Layer 6 of a small transformer language model trained on English Wikipedia (9 layers, counted from 0, width 128).
A neuron's activation on a vector x is squared ReLU(weights . x), where the dot is the dot product.

Input weights of the MLP neurons that the questions are about. A number n stands for (n - 500) times 0.00059.
n128: 695 568 737 367 271 509 611 681 426 672 701 413 496 410 350 674 635 475 346 513 623 678 336 392 358 479 717 539 543 249 351 470 131 569 659 616 492 465 205 513 469 532 364 608 443 475 206 536 564 433 395 629 643 572 488 413 633 547 478 583 833 447 466 480 665 270 276 500 428 626 646 674 455 500 500 675 699 674 610 375 581 203 558 369 668 678 359 619 474 465 385 614 570 598 826 255 478 276 397 559 431 484 387 416 583 509 294 717 771 412 431 395 407 349 459 432 452 706 574 97 504 661 496 537 579 425 361 443
n160: 337 385 290 464 354 248 610 362 419 454 417 623 770 451 188 608 573 522 273 632 491 693 389 752 330 535 491 241 446 261 614 594 203 343 285 438 403 428 599 535 350 434 478 209 358 743 326 546 421 435 328 482 559 439 466 725 621 558 477 572 841 541 731 463 419 482 307 531 381 566 389 610 610 237 609 358 567 482 582 343 579 526 162 229 514 423 642 442 672 468 513 564 245 616 586 352 576 582 651 435 298 571 425 583 504 355 596 477 289 525 402 477 482 612 509 540 365 678 609 176 626 486 798 689 674 552 409 92
n231: 571 636 271 447 617 573 519 516 561 637 389 392 615 534 409 504 318 721 542 459 369 732 610 489 523 459 504 562 451 387 554 633 636 424 416 599 545 319 535 761 601 482 553 695 800 380 391 528 492 648 577 481 596 645 595 335 553 344 396 778 585 566 582 392 577 512 590 713 324 571 447 473 670 778 434 689 569 568 442 314 590 553 690 689 293 381 726 326 566 480 602 469 605 540 396 496 607 566 511 485 600 447 512 417 666 589 496 550 470 539 755 791 627 458 449 662 649 606 330 554 259 477 761 504 636 385 419 258
n297: 489 231 449 374 357 623 485 712 708 504 478 585 587 329 367 492 446 474 462 436 529 583 445 442 737 878 492 624 778 511 469 328 551 453 538 504 372 438 308 403 271 504 541 569 391 500 414 377 888 463 577 676 735 354 676 539 496 416 384 578 437 375 504 275 835 550 459 500 398 694 515 678 446 609 454 587 512 390 422 412 481 496 627 577 696 581 484 428 484 339 402 585 500 484 458 293 527 578 492 541 469 471 612 263 533 473 605 411 387 429 240 648 403 631 606 368 512 485 415 438 243 701 511 412 711 448 372 598
n301: 682 526 531 624 399 656 590 229 648 512 551 837 624 635 508 705 473 411 233 437 478 830 601 602 447 578 360 515 636 474 450 575 354 360 534 500 530 630 371 541 626 419 307 617 550 515 572 504 418 639 389 557 382 367 464 527 530 508 302 419 485 527 728 500 538 530 444 559 303 441 380 513 314 575 645 590 614 474 315 452 820 560 551 538 589 397 639 306 703 449 645 810 408 582 610 432 500 681 519 367 678 518 500 597 591 205 646 572 545 629 243 604 600 492 619 563 435 447 316 314 470 603 646 431 461 529 481 616
n331: 452 578 592 553 541 636 597 531 579 678 511 573 617 436 204 568 531 700 534 707 425 463 419 723 372 452 422 370 759 533 500 707 631 461 560 309 197 458 572 423 569 465 645 737 500 522 461 395 478 544 652 515 648 419 633 557 515 444 458 407 587 235 438 459 591 606 507 596 541 562 642 722 457 425 683 198 178 281 600 445 730 600 500 500 465 595 531 511 641 543 429 649 677 664 599 364 342 550 437 614 651 591 449 655 540 320 500 595 467 507 579 726 437 477 540 429 583 406 550 651 315 454 605 522 731 328 310 342
n349: 532 388 446 355 544 472 596 326 516 774 453 467 666 359 585 508 516 524 319 476 450 778 463 398 589 464 621 537 565 548 401 973 558 500 435 468 564 598 337 441 537 444 412 249 326 508 423 399 544 402 361 488 692 492 802 382 435 241 590 708 684 455 338 478 439 728 317 508 353 591 428 653 554 508 570 584 146 544 455 258 416 400 601 643 504 553 517 556 311 271 480 607 533 597 533 447 419 297 307 836 492 640 597 416 445 430 385 283 580 612 536 360 821 581 419 548 463 532 656 480 561 345 430 344 446 334 369 297
n376: 274 318 551 203 458 446 689 433 435 406 697 628 594 245 344 407 512 620 652 545 201 725 669 304 557 409 335 399 611 477 461 508 441 388 458 241 207 519 400 586 391 486 545 446 363 338 387 369 421 407 469 573 500 466 566 473 596 554 650 725 570 609 474 525 442 361 353 530 564 526 519 520 398 609 415 473 408 606 687 441 553 379 349 365 476 550 277 576 581 354 519 527 430 647 288 473 626 610 519 276 292 564 532 547 633 488 699 550 658 376 634 636 489 608 775 806 446 325 399 423 531 573 721 618 512 593 485 445
n377: 465 546 401 575 496 413 799 430 518 363 539 515 484 514 410 424 420 525 554 309 359 567 396 514 374 450 314 463 626 500 636 579 334 346 381 371 433 380 493 715 471 587 354 327 471 493 500 511 649 678 526 605 362 627 500 238 507 385 307 550 671 342 721 553 388 471 411 504 482 500 597 427 452 210 646 622 344 397 533 435 528 632 507 416 337 435 695 475 350 585 493 335 493 668 605 363 554 393 196 546 587 561 443 299 503 339 408 380 606 503 478 364 383 141 369 578 551 392 540 554 319 456 604 420 411 577 639 707
n520: 412 493 540 571 493 550 588 569 525 478 538 475 409 340 329 518 424 430 511 717 595 672 757 522 618 630 386 236 528 634 471 404 413 293 629 642 402 547 414 748 366 457 693 439 657 423 376 271 707 331 666 507 522 486 606 489 443 600 597 749 593 427 472 428 597 478 500 612 451 528 450 425 646 639 478 443 357 369 332 366 616 282 371 327 529 468 482 288 583 691 532 409 405 363 406 297 643 628 493 507 396 487 444 662 704 496 373 334 437 507 479 693 559 428 445 651 705 454 616 400 353 597 569 442 434 597 341 357
n547: 446 423 627 485 289 504 454 369 590 612 886 334 688 481 512 449 331 756 519 492 430 607 560 422 290 615 628 405 488 419 689 535 425 342 473 500 481 586 351 557 331 338 611 702 433 239 517 383 435 590 583 562 304 565 675 359 535 535 332 537 462 436 526 536 555 598 576 481 554 424 608 538 636 301 287 697 367 600 429 457 282 362 673 598 436 739 754 592 563 552 312 575 243 552 614 461 764 429 481 500 605 660 411 235 824 409 508 645 741 388 387 563 523 660 519 519 617 535 370 633 441 618 556 500 468 492 331 488
n554: 524 306 479 387 615 580 459 592 541 429 453 643 623 551 623 618 531 608 510 311 277 581 610 372 421 707 567 434 521 425 521 435 542 265 534 414 662 451 521 399 406 353 527 548 356 531 443 586 541 547 483 589 379 426 325 469 631 514 718 441 497 433 567 573 472 566 689 311 371 554 483 518 500 552 469 422 631 714 335 576 751 297 479 531 486 621 426 497 580 546 612 559 539 514 393 276 730 574 445 577 503 423 734 709 314 517 577 545 777 557 369 546 702 407 480 429 434 640 420 286 465 667 513 318 496 537 427 690
n558: 478 683 533 594 260 572 721 473 461 347 487 576 527 300 519 556 309 321 248 335 460 411 730 288 347 442 520 622 451 516 503 552 374 543 503 639 506 435 471 373 352 545 379 364 480 577 449 594 401 635 599 610 614 630 534 461 678 354 376 646 544 507 563 482 415 533 398 424 452 554 410 560 574 546 342 729 578 471 540 581 407 490 524 562 377 343 629 522 493 490 612 276 378 524 408 627 347 470 362 528 634 527 493 540 472 404 457 513 698 461 675 622 455 490 494 593 507 642 500 568 474 598 569 594 473 254 638 620
n602: 475 562 491 542 508 487 758 371 733 625 324 628 677 542 760 475 342 223 554 521 596 364 357 779 513 562 431 270 475 384 479 567 642 504 378 366 364 700 597 467 679 656 396 622 362 338 485 539 392 472 462 428 771 381 560 356 794 576 602 509 642 401 525 357 534 610 541 368 301 332 270 722 560 428 555 546 483 575 483 356 678 512 352 500 332 547 509 508 619 678 309 705 281 544 246 269 458 509 433 574 682 685 346 196 508 406 419 334 268 601 832 504 570 555 540 512 310 680 470 593 420 695 589 731 526 443 538 185
n636: 584 463 394 426 588 511 650 481 302 405 359 515 707 500 337 635 602 467 537 409 479 810 511 578 467 430 492 598 248 280 474 700 576 433 652 367 515 504 433 409 700 617 471 455 652 321 330 608 463 622 417 708 470 580 603 466 430 337 451 444 522 583 623 326 328 463 420 384 281 504 275 598 324 581 530 434 243 423 303 332 515 654 308 526 622 552 477 482 587 561 544 395 341 577 500 619 195 546 507 609 567 535 317 535 464 711 602 339 610 442 329 451 416 634 624 628 493 537 312 313 478 313 539 236 420 496 586 473

Each question shows a token from some text and the vector x that enters the MLP there. A number n stands for (n - 500) times 0.0096.

",": 433 524 534 535 502 515 524 501 516 558 504 501 450 523 467 499 448 436 457 548 624 513 557 471 461 474 464 399 510 418 460 468 433 563 532 644 454 539 503 528 576 631 513 395 412 578 681 546 439 433 561 551 602 505 534 603 503 459 518 401 498 475 379 503 483 479 447 462 609 505 527 136 441 583 519 425 561 513 509 463 472 499 478 550 522 431 445 493 529 517 518 514 472 457 526 592 524 515 539 369 452 407 476 515 431 511 489 477 492 476 460 683 549 421 479 438 450 529 451 477 513 484 472 419 483 468 502 587
The three highest activations, in order: n520, n558, n301

" X": 521 429 441 489 575 550 250 587 455 530 405 452 492 502 547 527 302 540 473 521 512 423 510 430 480 529 508 469 527 600 505 386 524 649 524 470 483 429 516 502 440 617 490 577 452 450 788 437 416 542 460 488 552 489 442 658 495 482 491 529 429 511 452 480 637 548 515 491 572 566 524 364 467 579 578 509 505 455 389 680 608 454 499 534 499 428 467 395 570 468 588 468 507 453 468 382 570 574 553 419 527 359 393 573 362 491 431 533 451 476 516 479 435 669 533 428 439 551 440 494 425 509 472 514 555 495 495 540
The neuron with the highest activation: n297

":": 506 495 614 485 731 552 443 474 400 438 527 615 296 469 564 520 435 272 508 550 515 565 550 428 395 488 579 449 368 526 532 432 442 482 473 430 604 547 439 568 503 547 462 476 493 466 774 415 505 495 410 475 504 512 512 615 526 495 431 455 325 488 425 570 530 467 595 421 489 524 504 301 545 490 459 449 640 425 441 437 512 509 453 478 518 461 484 425 484 543 561 543 546 432 496 403 494 480 512 428 441 523 463 479 511 561 495 527 473 458 491 487 518 710 525 576 430 516 490 405 497 450 414 477 479 459 552 564
The neuron with the highest activation: n301

"ec": 527 553 530 456 554 540 428 602 432 585 418 459 408 530 558 557 506 529 485 530 588 477 466 578 466 466 576 414 492 598 515 543 471 598 552 638 559 573 492 341 577 667 392 389 499 412 762 456 411 472 469 418 585 389 541 424 586 612 550 598 448 383 180 485 555 518 481 599 487 504 569 445 535 473 433 493 514 514 429 429 458 513 487 513 593 595 379 511 454 681 517 435 368 454 494 425 541 367 571 431 400 370 592 418 429 446 506 446 457 489 490 411 526 516 619 429 434 496 572 484 430 495 372 555 408 487 454 432
The three highest activations, in order: n602, n349, n128

"ster": 625 588 555 532 377 504 597 536 536 395 395 444 406 592 570 577 530 519 546 479 433 510 433 604 480 451 481 513 475 634 508 500 500 487 630 508 522 512 480 508 476 482 555 552 514 465 714 501 399 594 512 409 480 628 546 440 605 544 572 581 445 412 483 670 517 507 399 553 464 404 472 262 434 589 514 524 575 483 560 799 410 552 534 460 527 548 554 494 514 488 482 570 404 470 565 413 488 631 440 436 566 492 533 442 540 538 472 572 449 478 528 352 571 678 408 457 512 466 532 554 597 429 420 485 445 446 467 568
The three highest activations, in order: n547, n301, n558

" gene": 473 490 515 562 433 543 503 572 504 622 488 477 429 442 573 612 645 442 497 514 400 511 592 478 579 416 510 381 500 564 424 476 502 626 520 564 479 450 500 489 492 541 440 563 413 471 831 429 525 472 503 511 504 526 415 422 496 478 457 586 556 544 399 463 428 466 469 647 472 483 526 294 447 495 539 539 527 476 508 632 447 565 619 495 417 410 447 521 500 514 440 552 408 537 410 542 480 494 528 596 366 215 481 478 409 494 560 560 553 403 396 499 492 355 464 508 576 433 477 481 546 489 487 544 413 518 448 601
Which two neurons fire most, strongest first? n558, n377

" to": 556 549 487 544 762 407 552 530 456 522 432 526 477 601 533 457 633 537 516 558 541 362 523 429 498 415 469 512 523 466 587 485 497 350 449 474 402 495 617 432 564 504 474 508 468 528 614 462 374 494 587 512 579 518 587 517 517 554 509 463 588 531 579 562 492 442 495 491 520 514 480 126 505 486 531 504 422 408 459 623 452 496 600 482 438 465 484 444 537 515 516 490 517 510 487 516 444 458 436 523 539 489 463 521 546 542 496 482 504 438 573 507 551 584 476 503 495 414 551 431 449 543 399 512 523 496 399 421
The neuron with the highest activation: n331

"0": 524 486 529 559 463 435 480 512 520 516 427 448 416 523 568 540 531 488 617 543 485 520 550 507 493 362 531 469 499 561 537 500 482 509 437 582 457 486 515 361 590 599 505 491 528 498 525 458 513 577 587 515 471 629 395 446 586 517 458 570 482 599 502 554 482 498 526 468 588 490 472 231 515 468 553 559 600 532 513 613 482 582 558 445 546 530 503 508 506 392 424 425 429 527 548 535 504 606 486 480 459 221 569 401 208 590 535 374 333 441 567 400 541 559 524 474 544 499 558 461 525 395 539 481 588 454 681 501
The most active neuron and its activation: n558, at about 0.011

"it": 634 497 569 409 494 508 497 587 457 504 425 531 574 581 510 608 473 492 536 570 556 490 582 516 501 479 492 502 494 586 489 445 511 498 456 458 421 511 528 456 583 424 537 440 487 538 700 530 531 569 564 529 608 465 382 450 680 525 505 641 531 453 489 585 578 455 429 551 412 430 373 301 386 607 520 532 479 498 520 828 484 452 642 538 579 467 365 364 499 542 596 561 513 476 511 359 530 495 600 414 508 395 599 520 443 497 574 603 380 560 515 403 646 444 355 553 466 361 460 524 563 560 417 512 523 538 576 455
The most active neuron and its activation: n301, at about 0.65

" O": 610 403 444 441 545 428 278 582 494 502 464 411 519 360 560 377 505 498 448 437 548 451 512 496 435 559 550 543 455 517 496 405 518 767 576 418 508 560 484 391 495 763 502 566 485 436 816 475 582 547 470 547 555 424 606 450 540 466 487 462 418 476 395 496 566 433 532 549 487 543 514 355 523 518 412 530 579 489 435 646 394 502 551 477 520 518 494 451 509 477 455 513 444 470 525 401 531 438 497 501 541 347 496 386 389 532 499 489 425 580 494 544 459 553 518 527 550 498 441 497 490 595 414 437 517 479 518 553
The most active neuron and its activation: n297, at about 2.3

" different": 555 455 544 433 420 456 536 553 503 577 447 402 449 500 524 505 506 563 528 566 443 479 526 489 446 211 546 548 589 607 452 410 529 476 463 496 587 438 521 479 591 489 442 431 452 436 640 562 461 485 489 422 532 474 455 441 531 545 489 593 523 583 465 566 530 463 486 572 482 586 503 165 416 480 463 570 524 436 507 726 474 532 616 592 467 505 528 441 540 485 490 509 501 532 492 480 550 549 501 364 443 372 535 550 529 447 512 470 380 587 511 522 553 524 406 476 529 452 499 445 586 394 501 525 507 506 490 549
The most active neuron and its activation: n231, at about 0.12

" their": 450 543 562 381 549 441 541 495 531 556 578 555 462 492 542 398 571 576 571 554 387 587 493 467 478 286 448 489 465 623 503 410 553 524 399 483 471 493 504 432 456 537 371 551 468 510 647 516 348 497 490 486 441 499 537 540 527 497 605 517 549 512 428 509 423 513 530 525 634 541 499 165 486 501 443 514 481 543 551 743 485 411 438 553 447 524 493 475 576 616 522 476 536 428 437 568 567 485 478 440 415 408 522 543 464 462 495 457 515 477 492 448 457 648 482 551 499 449 465 484 561 537 553 546 577 469 428 430
The most active neuron and its activation: n376, at about 2.8